Layer 5 of a small transformer language model trained on English Wikipedia (8 layers, counted from 0, width 64).
A neuron's activation on a vector x is SiLU(gate . x) times (in . x), where the dot is the dot product.

Input weights of the MLP neurons that the questions are about. A number n stands for n times 0.0091.
n8 gate: -10 41 41 -29 -13 -7 -12 39 49 6 -37 1 15 -12 17 13 8 47 6 -65 -57 -17 -17 1 -15 0 -44 9 -31 -25 -9 -6 -13 3 16 -5 35 56 -12 47 30 -37 36 -44 -26 28 -44 24 -5 -59 -1 -7 11 -23 20 -2 -55 -2 -1 4 -8 12 29 30
n16 gate: 4 -26 -24 -2 -13 36 33 59 -8 -11 5 -11 -32 -16 -13 -21 -6 24 22 -19 -44 -62 -59 10 14 -9 4 14 -29 -3 -17 32 -23 31 2 20 6 -1 24 41 8 15 -28 -34 -8 22 -38 12 -26 -5 -35 -17 53 -23 32 -27 -9 40 -35 -33 27 -44 -13 18
n74 gate: -19 -7 19 22 -5 17 35 9 14 24 -9 -14 -8 12 1 -33 32 22 -10 16 -4 10 -41 -5 15 -2 -20 12 25 -3 40 11 -8 20 -18 -9 1 -14 -9 -20 0 11 28 22 -4 -29 4 19 26 14 -4 -2 -9 40 4 20 -15 -12 -43 -5 -28 10 -11 -10
n109 gate: 52 -31 52 -6 26 4 21 53 -4 -1 10 22 -7 -7 -3 -17 31 17 -63 -13 11 5 -7 -11 47 1 -46 30 -11 56 -13 40 -1 2 35 52 20 -4 36 -15 21 -19 23 -12 18 -18 -28 -20 -14 13 -14 29 31 1 47 20 -9 -65 0 7 11 25 1 -18
n126 gate: 48 -6 19 -44 13 8 -1 0 -15 27 -75 16 -41 -11 0 15 -38 5 8 -15 -83 -10 -33 5 2 25 -12 4 -31 31 13 33 14 -34 28 -22 46 41 -39 -45 -5 -27 31 -63 9 -7 -10 14 -21 7 -11 -9 7 -61 14 -82 5 -7 -90 25 -15 44 4 -15
n134 gate: 14 -41 10 -41 33 19 -14 -22 13 17 -8 18 31 14 -6 -2 16 -25 1 -13 -66 8 -63 10 0 -34 -23 -37 -19 27 -34 -28 -4 27 41 16 67 7 29 13 -46 16 -1 -24 30 -1 -32 26 5 -37 -27 12 22 -40 9 -17 19 -3 -35 -8 46 19 10 -4
n164 gate: 16 -8 0 -29 0 3 -17 5 45 -45 2 8 25 38 32 17 4 40 25 -19 -39 -11 -48 28 24 0 25 8 -2 -8 2 -24 59 -9 4 9 46 24 10 42 -20 21 2 -41 2 -21 -16 52 27 -12 0 -68 -2 5 47 -18 -8 9 -21 64 13 35 7 29
n173 gate: -15 -18 9 30 40 -13 23 13 35 -7 -55 15 1 2 -1 -16 39 -5 -33 -8 3 6 21 -1 -14 3 14 3 19 -44 43 26 -23 17 -44 -9 1 9 4 20 19 -1 -17 -2 19 21 -6 17 3 -2 -16 -24 -1 -12 31 -23 29 -20 -20 37 -4 13 -21 5
n174 gate: 14 -36 14 -41 38 9 6 16 8 -28 -34 1 17 -41 -28 1 9 2 11 12 -17 -34 -20 12 25 -21 -27 -1 -2 48 3 -32 38 3 31 11 25 1 -4 3 -8 -37 6 -46 -30 -19 -25 -30 -12 9 -30 -10 21 -43 -5 -32 10 -35 -46 27 -28 -16 -4 26
n191 gate: 30 -21 -14 2 15 -13 -12 6 2 -38 -28 -23 17 -20 -18 5 -30 -5 34 -5 -30 -15 -20 49 27 -3 16 -24 -33 48 1 10 33 -21 0 6 -19 15 -20 3 -15 -18 -25 -52 0 9 13 -2 5 -12 -14 -9 8 -28 13 -2 21 -9 -17 24 -15 17 12 -11
n8 in: 39 1 1 -18 -20 50 -36 18 -37 55 25 -27 -20 -11 -26 -22 45 -43 -9 -4 13 1 -26 16 7 -49 16 41 -17 11 -19 -26 -11 7 -6 -9 27 -7 42 -31 8 29 -13 11 -8 22 -34 25 3 -21 -46 54 -15 12 31 36 -4 20 35 -10 9 -2 3 9
n16 in: -45 22 2 -46 0 -19 8 -29 -30 24 -13 44 48 -10 10 53 -4 -39 -23 40 3 -26 13 -19 62 6 46 -23 2 -2 -37 -33 -19 -11 13 34 -12 13 0 -21 -8 32 13 23 17 -2 -5 15 6 32 -8 28 9 -11 31 13 20 2 -12 -30 14 -11 33 44
n74 in: 8 15 -22 45 7 34 16 21 19 10 -24 56 -11 -25 -26 2 15 -10 -21 -3 6 -13 10 24 48 -21 -10 -32 0 -7 22 7 -7 -28 -3 -29 -4 18 23 -17 2 12 5 3 11 -15 -2 -20 1 -20 -14 -13 23 18 -8 7 -23 31 10 2 11 4 -22 2
n109 in: -6 47 -13 21 -21 -45 -9 -14 -14 -14 0 5 23 -7 -5 -10 19 16 -58 46 -5 14 17 -47 23 -12 3 -36 37 -44 16 -9 12 -14 6 2 -5 12 3 -7 5 -68 -18 13 -22 7 -31 13 -4 30 26 -33 8 -14 -19 -15 30 23 -25 -2 -6 31 73 3
n126 in: -19 4 10 -68 94 14 9 -31 -19 -42 12 3 1 8 -31 22 11 -28 2 5 -47 29 -16 25 5 -26 13 63 4 27 -44 -2 10 8 37 34 10 -42 4 24 -58 -20 -2 25 18 43 47 42 35 -28 -2 -26 -23 -19 -10 -31 53 -60 -8 6 13 12 69 29
n134 in: -28 17 34 -3 -32 29 25 -33 2 -3 -1 -14 6 -37 18 1 -29 -6 21 -7 38 -12 5 -13 -26 -6 -2 14 32 -33 22 -13 -12 15 -32 -29 -11 -9 -4 -10 -24 -31 45 -7 14 20 26 -22 -16 -35 35 31 -3 -2 -6 -3 17 27 -4 10 -41 -13 -66 -17
n164 in: 21 -51 44 18 37 -26 -4 11 -22 2 8 -9 -23 -2 -8 -8 45 -60 3 -7 39 8 31 40 15 7 -25 11 36 -9 17 -8 27 32 13 -19 26 23 22 12 4 0 -14 -35 23 -16 48 -19 -32 -38 -30 45 33 -1 -37 42 -70 0 0 6 -25 21 -33 -8
n173 in: 4 26 -1 17 -2 23 23 -6 46 -24 8 12 -4 4 40 -8 24 22 -5 -13 2 12 -2 -32 21 17 22 53 8 -15 -5 -6 -14 15 -30 -38 14 -25 -5 14 14 -44 -1 -35 -9 -7 6 10 9 -9 8 -11 -1 -29 36 29 -2 7 -40 18 3 -13 22 16
n174 in: 19 18 -17 -2 -29 -21 -1 23 11 -12 34 -11 -6 -14 -27 14 -34 48 42 5 1 3 9 60 3 2 12 8 29 -37 -19 -10 -42 -37 -8 27 -9 23 -20 2 1 -23 15 -12 -20 -17 14 8 2 -65 -9 -49 13 -35 9 -57 -10 17 11 -19 -39 -4 -21 -5
n191 in: -10 1 12 -3 8 -37 5 -33 -23 -41 -1 -17 8 13 3 -21 13 -8 14 -28 31 -22 32 29 34 0 -6 -21 25 -10 -27 26 21 -10 11 -13 2 -9 -7 -16 -22 17 44 0 22 37 -25 -9 -9 4 9 52 37 3 4 37 -4 9 15 -32 -1 -3 13 3

Each question shows a token from some text and the vector x that enters the MLP there. A number n stands for n times 0.042.

"ion": -28 -32 9 -32 14 -5 8 -16 0 12 15 -5 2 -16 -18 7 -8 -15 -23 5 10 27 -16 19 23 -25 -36 40 24 -27 -50 -9 21 23 -4 -15 -10 15 19 -29 -21 -23 3 1 36 11 -15 9 63 -9 42 18 -30 -2 -1 -13 5 -18 25 2 0 1 19 11
The most active neuron and its activation: n134, at about 2.5

" En": -22 40 -4 5 -58 23 4 -22 29 21 49 -6 15 -4 -1 15 31 22 28 25 -9 -24 25 -21 -35 5 -25 -16 1 -6 -54 -21 9 10 -27 1 -4 -12 4 -23 33 20 -32 -4 31 -11 -12 -38 22 4 21 -12 24 17 3 -16 -32 42 -2 -32 -4 16 -6 -17
The most active neuron and its activation: n164, at about 0.57

"8": -13 -30 15 -5 -2 33 -40 -32 -30 15 -24 -23 2 14 20 4 -20 -14 23 19 27 6 -15 -16 32 -26 -7 -6 29 0 -26 51 2 -8 5 6 5 5 -30 -21 -34 -29 -14 17 28 -12 16 -16 32 -4 -37 5 -41 31 -7 -6 -7 35 -48 -5 -30 -9 13 -1
Which neuron lights up most? n126

"we": -51 -4 29 -19 -29 27 8 -62 20 20 -6 8 32 -10 -2 18 2 -35 21 -42 -24 -2 28 50 22 -32 -2 -11 23 -1 5 16 26 8 -13 28 -18 -23 -26 12 -16 15 15 -27 18 16 -7 -5 25 -7 37 -4 -36 -56 -20 3 -16 2 28 -2 -19 -7 -20 -16
The two highest activations, in order: n134, n191

" 12": -31 -23 -30 -14 -29 18 -33 -23 -35 20 0 22 20 13 -7 -7 11 -10 42 27 21 21 -33 4 43 -36 -28 -9 0 -47 -39 4 19 -2 17 40 28 8 1 13 1 -15 -10 3 59 -23 28 -6 11 -10 10 -23 21 -15 -32 47 24 4 10 -11 -6 -10 -17 7
Which three neurons fire most, strongest first? n134, n164, n173

" Poland": -38 -30 -16 -18 -14 11 15 -6 -39 1 7 -22 10 0 -11 54 -21 -30 30 22 2 -15 -4 24 25 -21 -14 33 12 -5 -36 -13 13 -5 42 4 -23 -30 -20 -29 -6 4 15 4 2 -23 10 -22 35 -3 29 -5 32 -18 -37 20 -5 21 31 -65 -33 -12 36 -2
Which neuron lights up most? n174

" represented": 10 -24 -17 -8 -10 11 -13 10 -15 -22 23 -10 30 21 -14 11 -18 -15 -17 3 31 -12 -2 9 31 -8 -22 -6 37 9 -50 0 38 4 37 41 -7 2 -18 -23 -5 -35 6 4 11 -16 -26 12 47 15 -16 14 -20 -4 2 6 14 43 41 -43 -22 -16 18 46
Which three neurons fire most, strongest first? n109, n174, n191

" of": -8 19 16 15 -27 2 -3 -1 -12 -11 -8 -6 36 10 -10 -24 14 -23 2 -11 44 0 -26 7 -8 11 -8 -10 16 -10 -17 3 19 -2 7 5 31 -14 -11 -42 -7 -13 19 -38 21 -8 -9 -3 73 -18 -47 10 -5 -25 -35 -11 9 14 27 -8 -13 -10 35 10
Which three neurons fire most, strongest first? n134, n191, n174

"ish": -27 -12 -1 -18 -34 -9 -5 -10 -28 -2 -2 10 27 18 -19 58 -6 -44 6 18 8 31 -17 3 -11 -3 17 16 -9 14 -40 13 3 -29 -5 35 12 -3 12 -4 -35 -14 17 37 24 -11 -6 -26 28 16 31 -10 -28 31 -10 7 1 48 45 14 -51 5 35 45
Which neuron lights up most? n74

"ent": -6 15 -24 -14 -24 -14 -3 -2 13 8 -1 -25 14 29 -25 -12 -26 24 50 14 13 -15 -26 -34 37 -3 -7 -1 20 -21 -45 -12 6 25 37 25 9 -6 -32 18 12 -6 36 26 42 -1 -24 -4 44 10 0 31 -15 29 -2 -52 10 -9 -44 -15 29 10 0 5
The two highest activations, in order: n16, n126

" cont": -5 -1 -33 11 -32 -5 23 26 27 9 46 1 -8 -23 11 1 -28 -25 25 6 41 -20 6 -17 1 -30 -27 -5 15 -23 -3 -5 14 10 35 22 39 -14 9 -3 -11 18 -10 -27 67 11 7 14 36 -33 2 7 5 -18 -14 25 -35 7 -21 34 -41 8 -9 -9
Which neuron lights up most? n164

"it": 2 17 -61 -12 -7 30 -31 44 10 18 1 -2 29 7 -2 8 -10 35 4 77 5 6 3 -14 -16 -13 -24 0 34 17 -28 2 7 30 8 36 -22 -5 7 23 -39 -14 10 -6 43 10 -12 -10 -4 7 35 28 23 34 1 26 23 28 3 36 25 2 22 6
The two highest activations, in order: n109, n174

"adu": -24 3 -31 -14 -7 42 33 18 8 -4 -36 30 30 9 -25 22 -36 -5 40 -41 -10 -4 0 0 0 -30 -17 31 3 -39 -21 0 37 9 -41 54 9 -35 -6 29 28 13 -8 4 26 5 -6 -9 21 -20 29 43 4 -10 -33 16 31 2 11 13 12 -3 28 -13
Which three neurons fire most, strongest first? n134, n16, n109

"A)": -14 -20 -35 35 -16 18 25 -31 -30 -41 13 3 20 -3 -5 5 -47 14 -6 11 6 15 -20 -19 31 6 -11 9 20 17 -23 15 31 -3 35 19 -79 -17 -25 -40 -18 -42 -7 2 15 -40 25 -10 36 -4 1 0 10 15 -28 19 -12 3 8 -7 -25 -7 4 -14
The most active neuron and its activation: n191, at about 1.7

"ly": 18 30 33 -22 -14 -24 -1 -14 -13 -16 26 -16 5 -8 -7 38 9 -39 3 17 79 -10 10 12 30 -9 -4 20 22 4 41 -4 27 -18 -5 16 5 -25 -21 0 -30 10 56 -24 7 12 -9 0 35 24 1 -23 -12 -21 -37 21 4 -30 26 16 4 -30 1 19
The two highest activations, in order: n74, n173

" 2": -9 -29 -32 27 -1 -8 9 -25 -34 9 -4 1 15 -19 16 -26 -22 -36 46 -24 -5 -1 -61 43 58 7 -13 17 8 -17 -21 -1 45 -5 -11 -22 -25 -2 -9 12 -5 -14 -21 -4 50 -11 9 46 6 13 31 -10 -52 -4 21 21 0 6 -38 -20 -25 6 -10 16
Which three neurons fire most, strongest first? n191, n164, n126

" win": -1 -29 -29 -2 1 -1 -9 -45 6 21 -14 -1 29 -15 -1 37 -14 -7 13 31 -1 -3 -20 8 13 -1 -38 -23 39 -5 -67 11 9 -16 10 35 -41 21 -5 -17 30 -16 6 6 43 -24 -32 4 27 15 23 43 -55 6 -18 13 -33 -9 30 29 -26 10 2 12
The most active neuron and its activation: n173, at about 0.52

"m": -19 -15 18 6 -7 -14 -15 -12 3 11 -4 11 21 2 12 -5 -40 -35 -22 9 30 -19 40 32 -18 -51 20 -21 -12 25 -36 -8 26 -16 -8 -3 -30 -1 26 14 -30 -12 -26 25 25 -13 30 5 22 -10 5 -16 -47 -12 -63 -22 10 41 -9 -21 -20 8 -50 -4
Which neuron lights up most? n173

"ia": -44 -8 -17 15 4 7 33 -42 -21 19 14 -24 -4 -25 -11 30 25 -16 17 3 -20 29 27 44 11 -8 45 50 9 3 15 6 8 -4 -34 -44 -22 -3 -11 -17 13 6 28 3 3 0 14 5 25 26 20 -1 -10 -23 -61 30 15 34 24 -9 -14 -24 17 -15
Which neuron lights up most? n74

" Public": -20 -23 -32 -35 14 -1 -6 -4 -3 -10 -23 -19 44 -8 -24 62 28 -13 14 -43 30 -29 0 -17 25 -4 3 12 6 -22 -14 -10 37 14 14 -18 20 -18 -20 -10 -10 -25 -22 -3 26 -9 32 -24 36 12 72 -14 0 27 -29 18 -4 -10 11 -9 -14 34 20 12
Which three neurons fire most, strongest first? n164, n191, n8

" 195": -16 0 -14 11 -8 11 -13 -63 -34 18 -11 -27 21 12 10 -8 -25 -29 17 -19 -6 15 -9 9 22 -24 -17 28 28 15 19 12 19 -4 46 15 22 -37 -25 31 -1 -16 9 19 36 -3 21 -3 12 -18 13 -11 -37 -29 35 29 -16 4 -67 -62 -3 -15 -5 3
Which neuron lights up most? n126

"go": 5 -21 32 -8 -9 31 -14 -23 -6 42 -29 6 12 -9 18 35 -16 -26 -3 -14 -5 25 18 -6 5 -8 29 24 38 -9 -16 -16 -11 16 -37 -30 16 -1 21 -26 19 11 4 26 10 12 -40 32 40 9 -14 -21 -26 -40 -60 -15 -18 7 50 -2 -2 -16 -24 -1
Which neuron lights up most? n134